Layer 5 of a small transformer language model trained on English Wikipedia (10 layers, counted from 0, width 128). Numbers have three digits each and are written without spaces.
A neuron's activation on a vector x is SiLU(gate . x) times (in . x), where the dot is the dot product.

Input weights of the MLP neurons that the questions are about. A number n stands for (n - 500) times 0.00095.
n2 gate: 407431414623378608396461543506547455480483517526438560452550463487321419451528473485686381539412339575415420531418525448695592606516348506712389321524620621490474396317395668468522535597670484502605437662546649481473548418482413557566308419455468597509340399530446444515652512465511436409471561541427622524319535421552520537532467690469569495517582473473470438445592256585430453453358
n4 gate: 707557531566642329690627414703509494432498413423445498576441615544484590563554390529542501611451498329512347497414600641694412370526600425402614496299443542534638622169427519676417578478628413504655479455387594409580296545727548519543538537359524453620503453577526396494571481349370478421403573547632669621490638475490306619535523542501475380579581360695631462478557025585570405480425
n8 gate: 433556410412700417509659587648510432576492501430481385493607534392484481476394471347481325366471393539554480667541567580445653520548518558708481351508442401373497399378368603480382519489589366403640586539515551599493609490619512635526264507603334433434562389660587376647456496596567673553500498388449583457514569430503531387334483460275607540476593593532412736564423488459473537455464
n39 gate: 487588448632547708496525425424399659617488385433540522411534484461456313594626210585707394563438550558490467404430499524387421410486380493645597491441351562493451586666491595549596531547565558550574592509554458436523359564530479589533560452517406322466645476530481408604467544561548461595517596288502678451553632583317311557540491531502339427477640292495555467410519530449257440456370
n48 gate: 436522674560510476365524456482650508573456505438376618614483516549518567525496499404636680369289453624427526465478685473460388710314519470625527542533452537588289427602364389363583505623404593618365663516526467466463411635485450578562605562546510497569500393413559537547629696488529522466524474408408466582495740522541495325493437648442456270659308581548364543450492490451509560496442
n105 gate: 664488672424545635401460494601497541466481485554344432538522552566467530394327470498488430620495443299457617424406492608617507423597401465489453457572492745441578445479440410649530561352171572621611399557466630528560517383479694513560487315555344417521500515555510523367457485403556532538467710388437570559468769620657581603410428341364553469560448439598565385451530553521419385652444
n112 gate: 690591674512585666716672520538627455608587378359296440348584659484469229600712327654558500377539318555644446502322553688608609370594476436386619557308411449597482449461578227572546333639522491552470425419421560685599529509568506700528604541433692526479562471551517396437536312647560396539529425294563538699569625323530403526611640580391584356587568354613507553496533315288584714423303
n118 gate: 488581661494510318634726562478572472467406519476344421588353641403554425598531359421341444452550409375514516469487617521528547591497484415373420361565570507530292457594555509546458548581527461530490500529392634607576542535468457269448461518631564579553422598565659479503563566542386415451406497528541519602569565352576513416590611483411669484561601541384480459484481480501614432508405
n119 gate: 500520552425533620616508490554621448448395546414438468474443505448225453569466416641584586447448630556561525343481584484473508260464396611607639497473399476608539692570520432454462481615524537426461474653423673456601742636532531524507467522492267270402341233583285518588589451567499462470538662594631383431325410361452498496299409459464478428524414374396519395443463504336494583600363
n126 gate: 621672558673698525609466540450668660430426443575616606459607497511668444651475409710534479359376448656641519570432357503537598699531582534544423588500700590527477547407517416370452384646567652689406414463445510482608483523411578572579643421603613466610526421490507310484563571424668422573496462444452454748425530397433455491561596546320573490552577406440376437402422378411520650206389
n133 gate: 344610318655428612369557473362376485432279530516526491488434375466475568473607613445507638585356611631489553584445495682411560399578453676591466429630464409519393499487576414395400568571630640575500445538341445438372515610616348597514337428587428396376447652349513454646602434682420537515300523749438490480548470496453354652537482398443519325614484490400419409420755458406603423417546
n201 gate: 484478496611583332561519568620474577479615470504533378544354610605382480485397603641531522450566413456657338454573543517496630541355406577539523648503512537604689559553542441490508421404541505602415513508651622367627377552411566663405700426410619407489563443604416435568489540652569391597558495478457570562555668610440698563507342372604825435463573475538514570505455489541587413483435
n208 gate: 511439695472732478434653570564755608454555492423163409420650678575469381354565432506465385588638380634602377565489486607535444575424662436492579591430431536552398480664501489383458412534559535392445465458434504577569450551542615382430328445420566530559487629455439468456559481514456447597634461454400498598355452368529483347520644556497500483603635530442393379613621251237454675450403
n212 gate: 483462514475686410363392397494611532652540410522498621474435618447467473481538424400456407469485378255609446439651566579676355465316718502485545585583474440550592512555583601501393480551588432532578515376551471243428434337505572469487556455590536732511410430456585488579522741505392541667540425524472672618501328491445626372506347485589607524399352548459397613470613585477490484498429
n230 gate: 626544596565580628504518545484393460582589633681699473548583408498447309509485363447524437498453585625657437497676598460504474439497462516569460579373547472447378312436244590425631527476522448531536501731566556435499562296400585570586433536487439484325361383544522542614496395498431369494434650490526530421526459496745437552437478365453651553596482452570534446304520495431505415465401
n283 gate: 583719467622479436407578535520579543698604566405412676438586567293433520376461489552505458496385388297449396566482399618622645438484509603507442303697455529169527264365563548658570470751497396475708458347485469633558594441696551622415368604547443513468442419499727524415462514394582577496456607508395510616396714453424434561352590615557626556638546419554563598565670487598565512258570
n298 gate: 710437600618571387426564543575558535535621474489607482602584496690599454325422247714511419524481439513471636457455473506603452553483557498466530606477548616295516614524235470582276587595509643508734355568419442443482744706575621670591530350375495442535491434701584504423512489455533534676559595438475631676610454605543441432567393517270533667620416465577490469260553571334458273337415
n308 gate: 386380414572709379500662508383484438459394444522413439538524411454515411429560313622683406543542353509510492464432376486492574406336633573538583605558420409352451518375497488524491527478536379639603527491423452583421582542422545635529462285604539530402480453500634488525623562549397401390670446595444624509446602502628361526383439475520495509448527629573550703549494428345377448468457
n2 in: 320454554685404488454565733446599541450438487691501516507520481434436556494428528319460533442402322568409527567391572447654481600594580463659364467638378485374417404583478722381407384521476381507561419585486507390486398509482523566427402510458436529568353399274529321489630557546369446382488440504455546543483445562698536468573568485451546596501571709518470467483548480387422564587584
n4 in: 422484667599561502517664432245652463637694475406410675659453558466738520686611494324355676589406547530498441512267534425510459452508549469520307479283510473316409376452410608666312593458521568573432599471533421552457599402709499511510534563502580546629403446632671508527463540462368429584581475551613574537706515539525467392716686461658447391755683389320488610466571429858613379447605
n8 in: 552553573468556481614466550643485502551609382309513388543373500536605503423451307622410396463432559498369444637536508472504438374544544595434485389525534518562633506523535515578420427549752521644478328534394488429494467389573370586537628418482459384521533479614614381550354559539415593631655423338579570466620706473581523433542489350500638599543585615511480485531521525476653352448391
n39 in: 512478644657456579473515422501459507474562399569506565470431585383537317534553391537476604581556422460482537489333652469482400355471331409453497578421413456536493332719529546552314419532340418615464523619441373570473284584459269555513629481644518514595593571435616446430559650502535530529450301444593753376674547622488444495473491410645329456463522543454506462451600584524266429441526
n48 in: 475477559422465599537603551534404468637502523583589609480477418467382616640506564351597464545424660515450479540641586314572400458521513329476517672596387413504599497374625350531269343402525425471615394478493562504563555577450398370502517439534587369500529370489584579399491539500567439512658431550508581475579366758526525501538525502662590499440425380395448430355577578487500353520381
n105 in: 602721447658528589418585532455323250529466661595443457412421421397464563541524642352548699338460491543476530561605512429655606584532498567569549566424572516409467742375379482695506439543510450263556755618481591499467578496404438455605416657600558430621410542390541559393588498508565453453767701542389357448512364448548555490481466404329535391499457432302386601554552650499515538409524
n112 in: 564602377547640496534563329507391593481541594508508436578339359579423520334425472537615350514591431386581731555648618485453644441383649533427559486486604559658437689449550585819475583329470364374542258229465437376505321322572391424284469541357588628563469575434639596332575516447324448577492328538530443443653614552628474503585340439428373482495587437547487591495640514533434404652681
n118 in: 508434544586467359607597542437452507470413540542598566482396624517364401601585511481596375563575400503536435432493541624694501435388725571400434405442575491519463675431570557545451613651612454468618634434456437600519355535583567415346436462500482509422349434476355648554762500397493432435403445469434539423455656418430503441396612680580389422499512529479564501519499488485375509579495
n119 in: 466458601419424451361612590563513498471563575481380746528577364375442467478411608572490548327547431611567372691594537521409262478656562525450455457489300473545518439607373536441408573595407465439452277597497773619383495553299519499525424475504389306545368465377382358460541837416386504480564700569517393432425465463470469361535611530482600471686511496411511381620489668299472518561292
n126 in: 500377427467403576443378525455499453572567468441639414596558595549507522532446466374494295416554516392571519519570659637496354357451639632564486496484545502521577539640602366220539506435478541348293247514440462442383413553429576498411552441276450484405486396595615512541473409425518608646497553435503351444485428636497615687430492407500661678498427573562597432524414500533590568546460
n133 in: 544638435430440499447477299502521489618377539389498495428415543510518553589538489472440467541618542526507442513462517404430606381288480428399625511568600532481502338399636623406370512414651630342534467318559507645562557460417603395404430562674601514437483538649367552692556339544530349529566419575605537541457377609435744596618493516524485414452562538393421436652383440423527623564421
n201 in: 372531587625572463615444585534445423568506437577543568515439652498486542406511530456468467275509569522649348476552549438414496501466564507579337552466504413479536510652659450452436305428507451523405481423623572465613464653409498484559529546601534634550599549448416412319522516536562387517540600378337322574317418531503637612401492443634666420470575533427545594535430590365438519343609
n208 in: 547556521536431649502656546605461489483439617493363378544625508418492428435666455393548609328411721465231452553508418491422468538526557344385423449566512380326456380545429591628657420358706442370556511441605464492435609705604422640469497518511634432575396447421478456513519528489297509487513379376540693515416465547459566476435364416603376411542505463548541583482511522536469392535611
n212 in: 644587686317582383490613474532520306415571541400400561511399637537519406433547422573509491277578586362350419547499518460395541432435519455352468505429544601500391388546630466608444485450575520499565556396568532719564737496560588552568440515654535637420571449590574551504627508473649552579382376543499600750586474460598427510574527550459576480687542471404513564505454392504546476531448
n230 in: 656452643392487581524560533495397604476503561553415419591639418425576600422456642438342661396439494561480466606516437573442502522283615652626344631479543591632489461492483565387474495462518480369444541551554520476482595626457575530597528429467542486544703479613391474472516428245450525450466487615375543499464511531468550272476464472578528482683413369565387345479498452468523474275593
n283 in: 432599431563573541622561547482320530451444389577624591446506503588628602414621645580520602670438609385327405519493575301628611599531485584495497428506387431399615552595422627424609383459412573638633394484578444493567611617518703591417581435593701470614381473612381539552425498532479377520328443616637579487218596604465516559451411355493561528266604445516517323356858562490537520611491
n298 in: 496479515615481614194427494546535376623587543540475364542558391647629597295445357506554775456508584604391487413507522418491602649727474493593271503354579630461345574475521614486636546487574467551444472536394362428246530541451558644396450530734611490598421468654462467374467425565506315562498565383290510526558456497433481405388225481675508632594620321438475541373324509482434291536591
n308 in: 423528581549484509564575598405510533499454467451422543305461362576388352527683488549517547428513598541493353475430375473573578590503458554469512451471616425432370303540485558471572482451459433525468492584377581639604497505544560627401297452601561726531370513558604464649536330603628399421451565568415563427448511507492743463413518431534416516485649384464464453624523444452452542497413

Each question shows a token from some text and the vector x that enters the MLP there. A number n stands for (n - 500) times 0.016.

" Med": 323372704385541548591425525529537481452505664666690652355455428397583577595503735404733503490710507247572665472552653405469646584465480285479604426492547442558559561282569448483486391593636450423521364417524463499413434570422478398659482518544547575534503477423682435591583512501536554378623518354640497443396509656396588435532498383563448490542473497497688532539441448434568575557505
The two highest activations, in order: n230, n8

"s,": 610535526564600486441608512547448397555502390518606556459570427470613564500442586417423472503646580530469591784522442567451564502445554471464396518442488557491474464578596437529434347616473458543373439510589578459502436413383492507374493509567668606568536607370565471464518391410557508516612468677605483571498574529513505493515524418416590505428594494561487373478425549473505561395509
The two highest activations, in order: n126, n112

" Daniel": 389385535354444431570428563433559468265570530621400479508540477533406509425513524411342510367480480419556519637537331293456467490474459562455382601512458506585457573440564670537529361547482480411491433493522613604415550615414469621442538500776478620589429552390449534671415461387497449450512549612494334389556482505478609513350628515446429429428454616411785434670451619505521545645644
The most active neuron and its activation: n119, at about 2.1

".": 408523585605492362382541535528597422493414406440380525386517601330572494476481479470543480410444452590389534756392511532583417500443599446521436571523538460498355487553572474437523439589454528505538418460549523500460430545371496497645513468580528532521451543315566391413539458311615378493482537421605525623439454513537484441584616522423547446420508480488514461470452491402426742350355
Which of these neurons fires most? n2

" Jack": 534404440459292314517514651421636550410551616492579456510516448412585586472578532569414523505484572492441477555440475333284502523447487519640461373439430424606434565478617594523506280549615473544495483493495528728550538415367464631387663448706519666704478453419467638651374522488489462468483492573529357352592494588499462432337564367672408556402530514475739565572448709543409540525625
Which of these neurons fires most? n308

" film": 590403598518455481413579393533640510502480484617479534451535430298389536522659573455468539492445589389489724670504523362350566694536570501348463371428528504470615470427509564405450373536420434472562399492404642562443292436469531444396478545557661551503543636450583662381514673505559569488436572606441556489748438683460543455467536642544277518381466640488467469423548642330562603447674
The two highest activations, in order: n48, n8

"ise": 468679427379497478440419569388436546354524605415456484339370251553501514385492694496338589526477476342317564628615487495409489435612538487476300515451470515572327486482542493528570552389355512461508509537452436484570520567501523575652505608649714704501443572465613465440562502561599445419422542517550498512488572595387746514625444593573440548459412591387409520353387529557393485673464
The two highest activations, in order: n105, n133

"or": 525524541578665438570463469478598493355613603523518560523653527368404475419447433509349556379454493507334548582523475709740480664500526433345447614515423231525480430491624409618562361522436537472437539383405512496600492562508515375353664444678547522335563551462526445608541543516646592399613439569488400455515397365498532319363529487543343511497415549508453550690373672495501641600742
The two highest activations, in order: n208, n212

"ilit": 557341654301583520540467438530468574406662570536428546574543302352526598349379575456432564494666337529538570514352481652602506538413469400472410582347320483571776382580490444592537508521521374387576286480422498416373384612587471599646414489623752520517588555451666471432400393429444561329682551460566452532416543590452550425531526460384483463427572371486456482573407638615410531538580
The most active neuron and its activation: n112, at about 1.9

" |": 453414517484521393498589566475551370471478465499508434415494518427470488530531432520562467399595555481482587821354509499372540496402538450424459446455525468517403487426531503431544431522484465504471524511427548510582439473445362602488504510624613583436431469478490554496548476493594504400534426466523490387504448494536551555477613496537342495440478528562532543523375513421433546470511
The most active neuron and its activation: n308, at about 5.8

" his": 412414447666573355483521564514595441515593534549538487413407468351441433477603452486560515610587343477492675724440593466489496483427509518467611556488607491480436410514597516204513334570463580498391493511521556537362509422617566512408508555689501519340413585366552345451410429478559450420459590729607478522662573475526419452419436586537499515428431603502435486468425564559497488633528
Which of these neurons fires most? n308

" and": 506433434524564439622462561456571475601453449452621552363481368531299549573545473501464602517404686724436527699390641570258489614531537424499438444451543402589502456379533529618608517517510413522308437522563545368396553435390427518496565545567423561672482512495627434414408373435439494329545478748591444481329428515461443467637444452533507456532482434584419514519411629665500484431532
The most active neuron and its activation: n118, at about 0.8

" K": 316505645512524443565585433473569504462640472492586346492515627305519534580438483483677445612544286628488505596548488225337519685699490323230458519522498414438328421609562495560474416508436410510500552506436499505438518507458520577394479538658578537519480402487581434373554600450563485442438494527583371553637315530475440584373467580595532580381547535385778555607548577640399568522513
Which of these neurons fires most? n230

"ed": 521574515478573370525608476438503543491467526529454462400477460356487526442576605296537638538677403411429524703516640477520431423414586515189587573490422428675493572604557505395455455539502416347562626427404527438462490441407577460471632519550590483403468643514514443490665539458400429182552546601477449573376478545591464389540471484522459479639591482591508473587517494472339425546572
The three highest activations, in order: n118, n208, n212

"|": 465321436680501464460640508514654483449351458567481459439409543408516515536543429485563441392565535531520544761500539551471404575455552478513436403553471524429515513463591481254545486471449527406508506538430631405454479472407365598502479517591562535487454521501596432352471378535567423357533520468590548505483484474524537591511579502536530532336465618700565514546254535468446566450497
The most active neuron and its activation: n2, at about 2.7

" of": 554496495517559386438646491537609469591503356532385443444484477433497432498491471483591528471516423575435547799411566415505452507425527473556359439525336475496512433469489563537453464448293521374302414542433586537484521596479506570454457540658606460491532532432606346402498486532539477465559583513517528354488511530462588406620502539451427457409567570531475449469472569507471517501594
The most active neuron and its activation: n208, at about 1.6

"q": 369591549503361498537534429524217472415484600624391478276396592332557428480541442205649433456744513429408629561508570538201504534598472486452398533456554400313478460702397452586565516501567499566526445411382469351513201484501539520626450605647414514660599475371613546393417463434476528480449591461482587424637530534552667399415485551480294510473511500483658508501499518555330585498461
Which of these neurons fires most? n39

"d": 505586423551520467479680551397521475446299475571496535494357584406585552506668528407543498531529483461384635610477598572397336364570479331388523510617569471428530558564420547551474476341539396481541697399502394391553282298464442433422593510561453711510528460477650382559472489588405574527542392398435467568459547626550530378590478392617264479404535386709619570448608599624420532523583
The most active neuron and its activation: n39, at about 6.8

"ast": 536414488391534545647375528618591521563472608486646554305395278507514677426597491506579504377443495553397682500463602531470513394557799414482365410618592381596714486399409480422505415534492436300515480489564452501705588590459529418323560530406515614678494570427481540362583453528470654418601472526348488565632504433667500646456437442624499554378446432543473556542519692340485527633497
Which of these neurons fires most? n4

"ans": 399548494455446487344469620468406567498501539563515479353394347491558490447349623420584474572589598359230664546518483373322443374537531521619374450512475547725505530574544440569589512495561605614495664535500522507493614436562469711582554480689595516604408493525512552462504563379442462202498560668565535500463389519413747453406479509664482578441463533474608522409458622465221461477473
The most active neuron and its activation: n105, at about 0.57

" has": 509434535677486365367498490459648536590643392496461547539521443480666595522637549431540480514631543437441595728380559593591437538370633553418437342464494457466414559415482501541526479445365497520485432548477494394541414468501481486599396449724585544536403445525525292328257582432367455435454425638532544508500466610491604467545582671468761428518513597436523380541493518475496482350509
Which of these neurons fires most? n4

"'s": 493461423553481408494604600553522462474457334398441446319404455350531475497573396443406585577606413429469601773526606492295500542556435467559489437442571477498480480407450484419520473515427550494388559530491503471352590458481509508477417565781484502482453722368556430355487438448540465406491513634603533500627602583426660468516457482516438571471467551484425514547484432590454381573544
Which of these neurons fires most? n133

" av": 542341429535509310440575509462685492528654520701502392452586549300518454440376395483474613648568659574430463478393459617792517611488424577444331580469562442648649474537594571519613388537401630612595607505385517430474492491483497565656418502582419555519490450399631444477371489407428452465674523548578352547564389612576495390446473270507548466380658578536508428434327717671509539448317
Which of these neurons fires most? n105

"il": 384327533271380461543424521464535398501458553508393577597500511513436389551295490390475529408265530495410645540459414436385357430405553290414389503452486390495433438573609562656504417469413443564538559500459521546431487692584481524702644437624622539591698611472524444614488443433396460372518477483377395453612586608376451498354753498337378518329422496588540599682624513439488399631501
The most active neuron and its activation: n48, at about 2.5

"é": 346520352364632461315438473469303551374476655451643569471528510441433529569555459518469405449499527425434457507570451598435506277373693619458445791555447496708483448410600595278576471564493500431439513422488406688491403488407522455589552554559485633404399454506495508611421472493383586550368445604416563448532499620550392564413387440577374521505496582587704561735542427554577771817618
The two highest activations, in order: n133, n212

"ina": 260551303487548446528369448373463537384489480493433403484508507409352422571551563442536662373485577444508636646564401267309673360432508559432345611459512353316275453597506425610569547408491609468574527571562492576529600576482544598594557493635479649515450469501570614539468441566377559435448545599490492455652452523524729493623501511531216582497472650434545575655486512420392610584565
The most active neuron and its activation: n308, at about 8.3

" Commun": 574273390392427456602405431594554499467654593603659534410539281540363409515412533639647542370625756300478630520519565433517577707504484420382336405596463423465601612443523526435405668544519529414289594487480404543326415333464500347493428533522546613535425392442577534476388574297548522315728579557577503577469629504543600499579598511570575478439419384543580563595446551463469567344507
Which of these neurons fires most? n4

" one": 459457532522668504451586638360592540544458583422387525538353447270370476393520646279596564259601570493514649638436565468435536533502523461437599548446637501486496336338617622444453330450405583473555508563583413479458417498519529396343370446595604419389450495421502559389473396567618541517542356543511406472538584489549608375544337447682437557514425688550562488424543586470390536591522
The two highest activations, in order: n48, n208

" B": 489573486390625502543591381426403493438384763561390684392501481307413470663485529522557463526421500608394555556393548360428482545514656330533408612518599480665334407465410421372385477486418492533496479537509412549448538457447429652341510554669496487526440517477561478376564483555533617470603488456618402576457465677490522457494410495683506480346533648364761520545463561703429420582388
Which of these neurons fires most? n48

" Alex": 524328477453340378514422577341546429343479590708528427479587468454562477532545569419482476475587601480508602581415397436433525422605512467407429506607375346512565467512529588365381363517437508348539440437583571506457749633489501643590532630694473620668389592502491513527431488392514505477471503635519397626593484574490780675394501413489338398492597487352743491554450474417444414663522
The two highest activations, in order: n133, n8

" Educ": 546381423371565402429494465652594435292654596590609627404488278419607657438518539559461416455587555530496672583470420669616642636644564449401403511346571595398661434548592447563554441640450530434503413627385528574328427391455616365567461583635632558580528415467545414718464473383456561463504446424666541488451439489432617418464527470492438536415408466488557469508460677483597386538701
Which of these neurons fires most? n298

"ins": 491458430518465489465481590461426503382520506591709391338521434379464398348371642362391559490409580479329543581576412565432606374498658483634409374418520542550608589571641399603545622506439410436530525533528630533582528391458404470521627443643542594606326496351626507537580619342441576470466325585635444490495487392471530435514477456522288596536459422610714545446576602307376497491553
The most active neuron and its activation: n4, at about 0.53

"ote:": 674320480779528395449472493603481479504500297477497526575456597449504482646434476442422484278438409690498515704444590478410210650470531486501393407633538466523426440574646540242522510645385588460459464556430560521473382645417518509532435552719523562461415592379507498377473490423469374582502492494568511465464255536534523431443611565477533495484556587480513543427532512504476491451540
Which of these neurons fires most? n126

"O": 516593349573491454546443454720308538268652291541414533439471447447431541448411551451452532430513408568232584576560315382502533467575651479413463483415486434474606521361494485556497594341441557429395445426572590604451412647402463467584392490673391567525436351390512650418472464507582648669487450503596518553551610552571492476528427411557378600427435546654591545400462517492608626499416
The two highest activations, in order: n105, n8

" the": 505360541525403483519546567481541479469440382556433475556531493309562552559481396544498515504491443548556637781439499465553556401436564455550513428538518456494481459422445488355481466491415538491447425508523536568505446496531524526424444473729570511423470505327566314410525388483533496171454587594569519526478477440571472451556474516574529451447480622423502476428429548430479517550540
Which of these neurons fires most? n2

" US": 239594375515473306457529573590421470479447311444482527425441477341605500505480471668631574506512498574528622646484444573573669671530657384531405462391554436430534422619560551576397478436611317420391421523505510604419522334506524476552518569874566441497442507460450596313515536391500558508463534583509558530530422621454725515442395510703602542304399601410599510464445515577630650504492
The most active neuron and its activation: n283, at about 1.6

"og": 290510602449489503587609474467481486527587386556572533581390569376519478471424509506496520593443415432383585571464467420603544440613667440342475627565521397507450458468490520506613392529328521268463609556450406420356286644476492462637456401676627630559355532459633577342623530426572459634621678553396352521527705558594694262579530444472502418529438490495621712437510551560409648576550
The three highest activations, in order: n105, n48, n118

"ues": 549433470620558374481391531571502506475606589572387599489479327474619604314335663430348508500524451328441537696540518548447622634430611462506485587442435462546501513643431468550526422519546502584561514395432542518429543376498386515500475687613679595527444448390501587355586579253435544404530426537637684501481358531473676389458448433572528459449522527461548407457518637466333550432577
The three highest activations, in order: n283, n212, n126

"s": 520422470637631476328580493437418525554547608586449668367555509389669590365529633468404525608437470460258463651576566533429535311439474561409436396508502524511681501503479520510448394427570374560607509381457614514570542502424447535525623452723626542563414493381525535450463579284429525454490390513611479510439395493453506422489346447621630499403524583587605526387530588315307443479547
Which of these neurons fires most? n283

"ment": 400233399487528555494428546521643412412416659433498472520574280413412614457531354435346498465563402520258500563478686607340473694408583402547514637547514396546670418425552577559493460503544544325543603504493520452339535433483415383412499553536559586545494617373537569416501525387490502384623440565526514603470481459359622427399473381494510502427515471627286561499417618619474594627673
Which of these neurons fires most? n283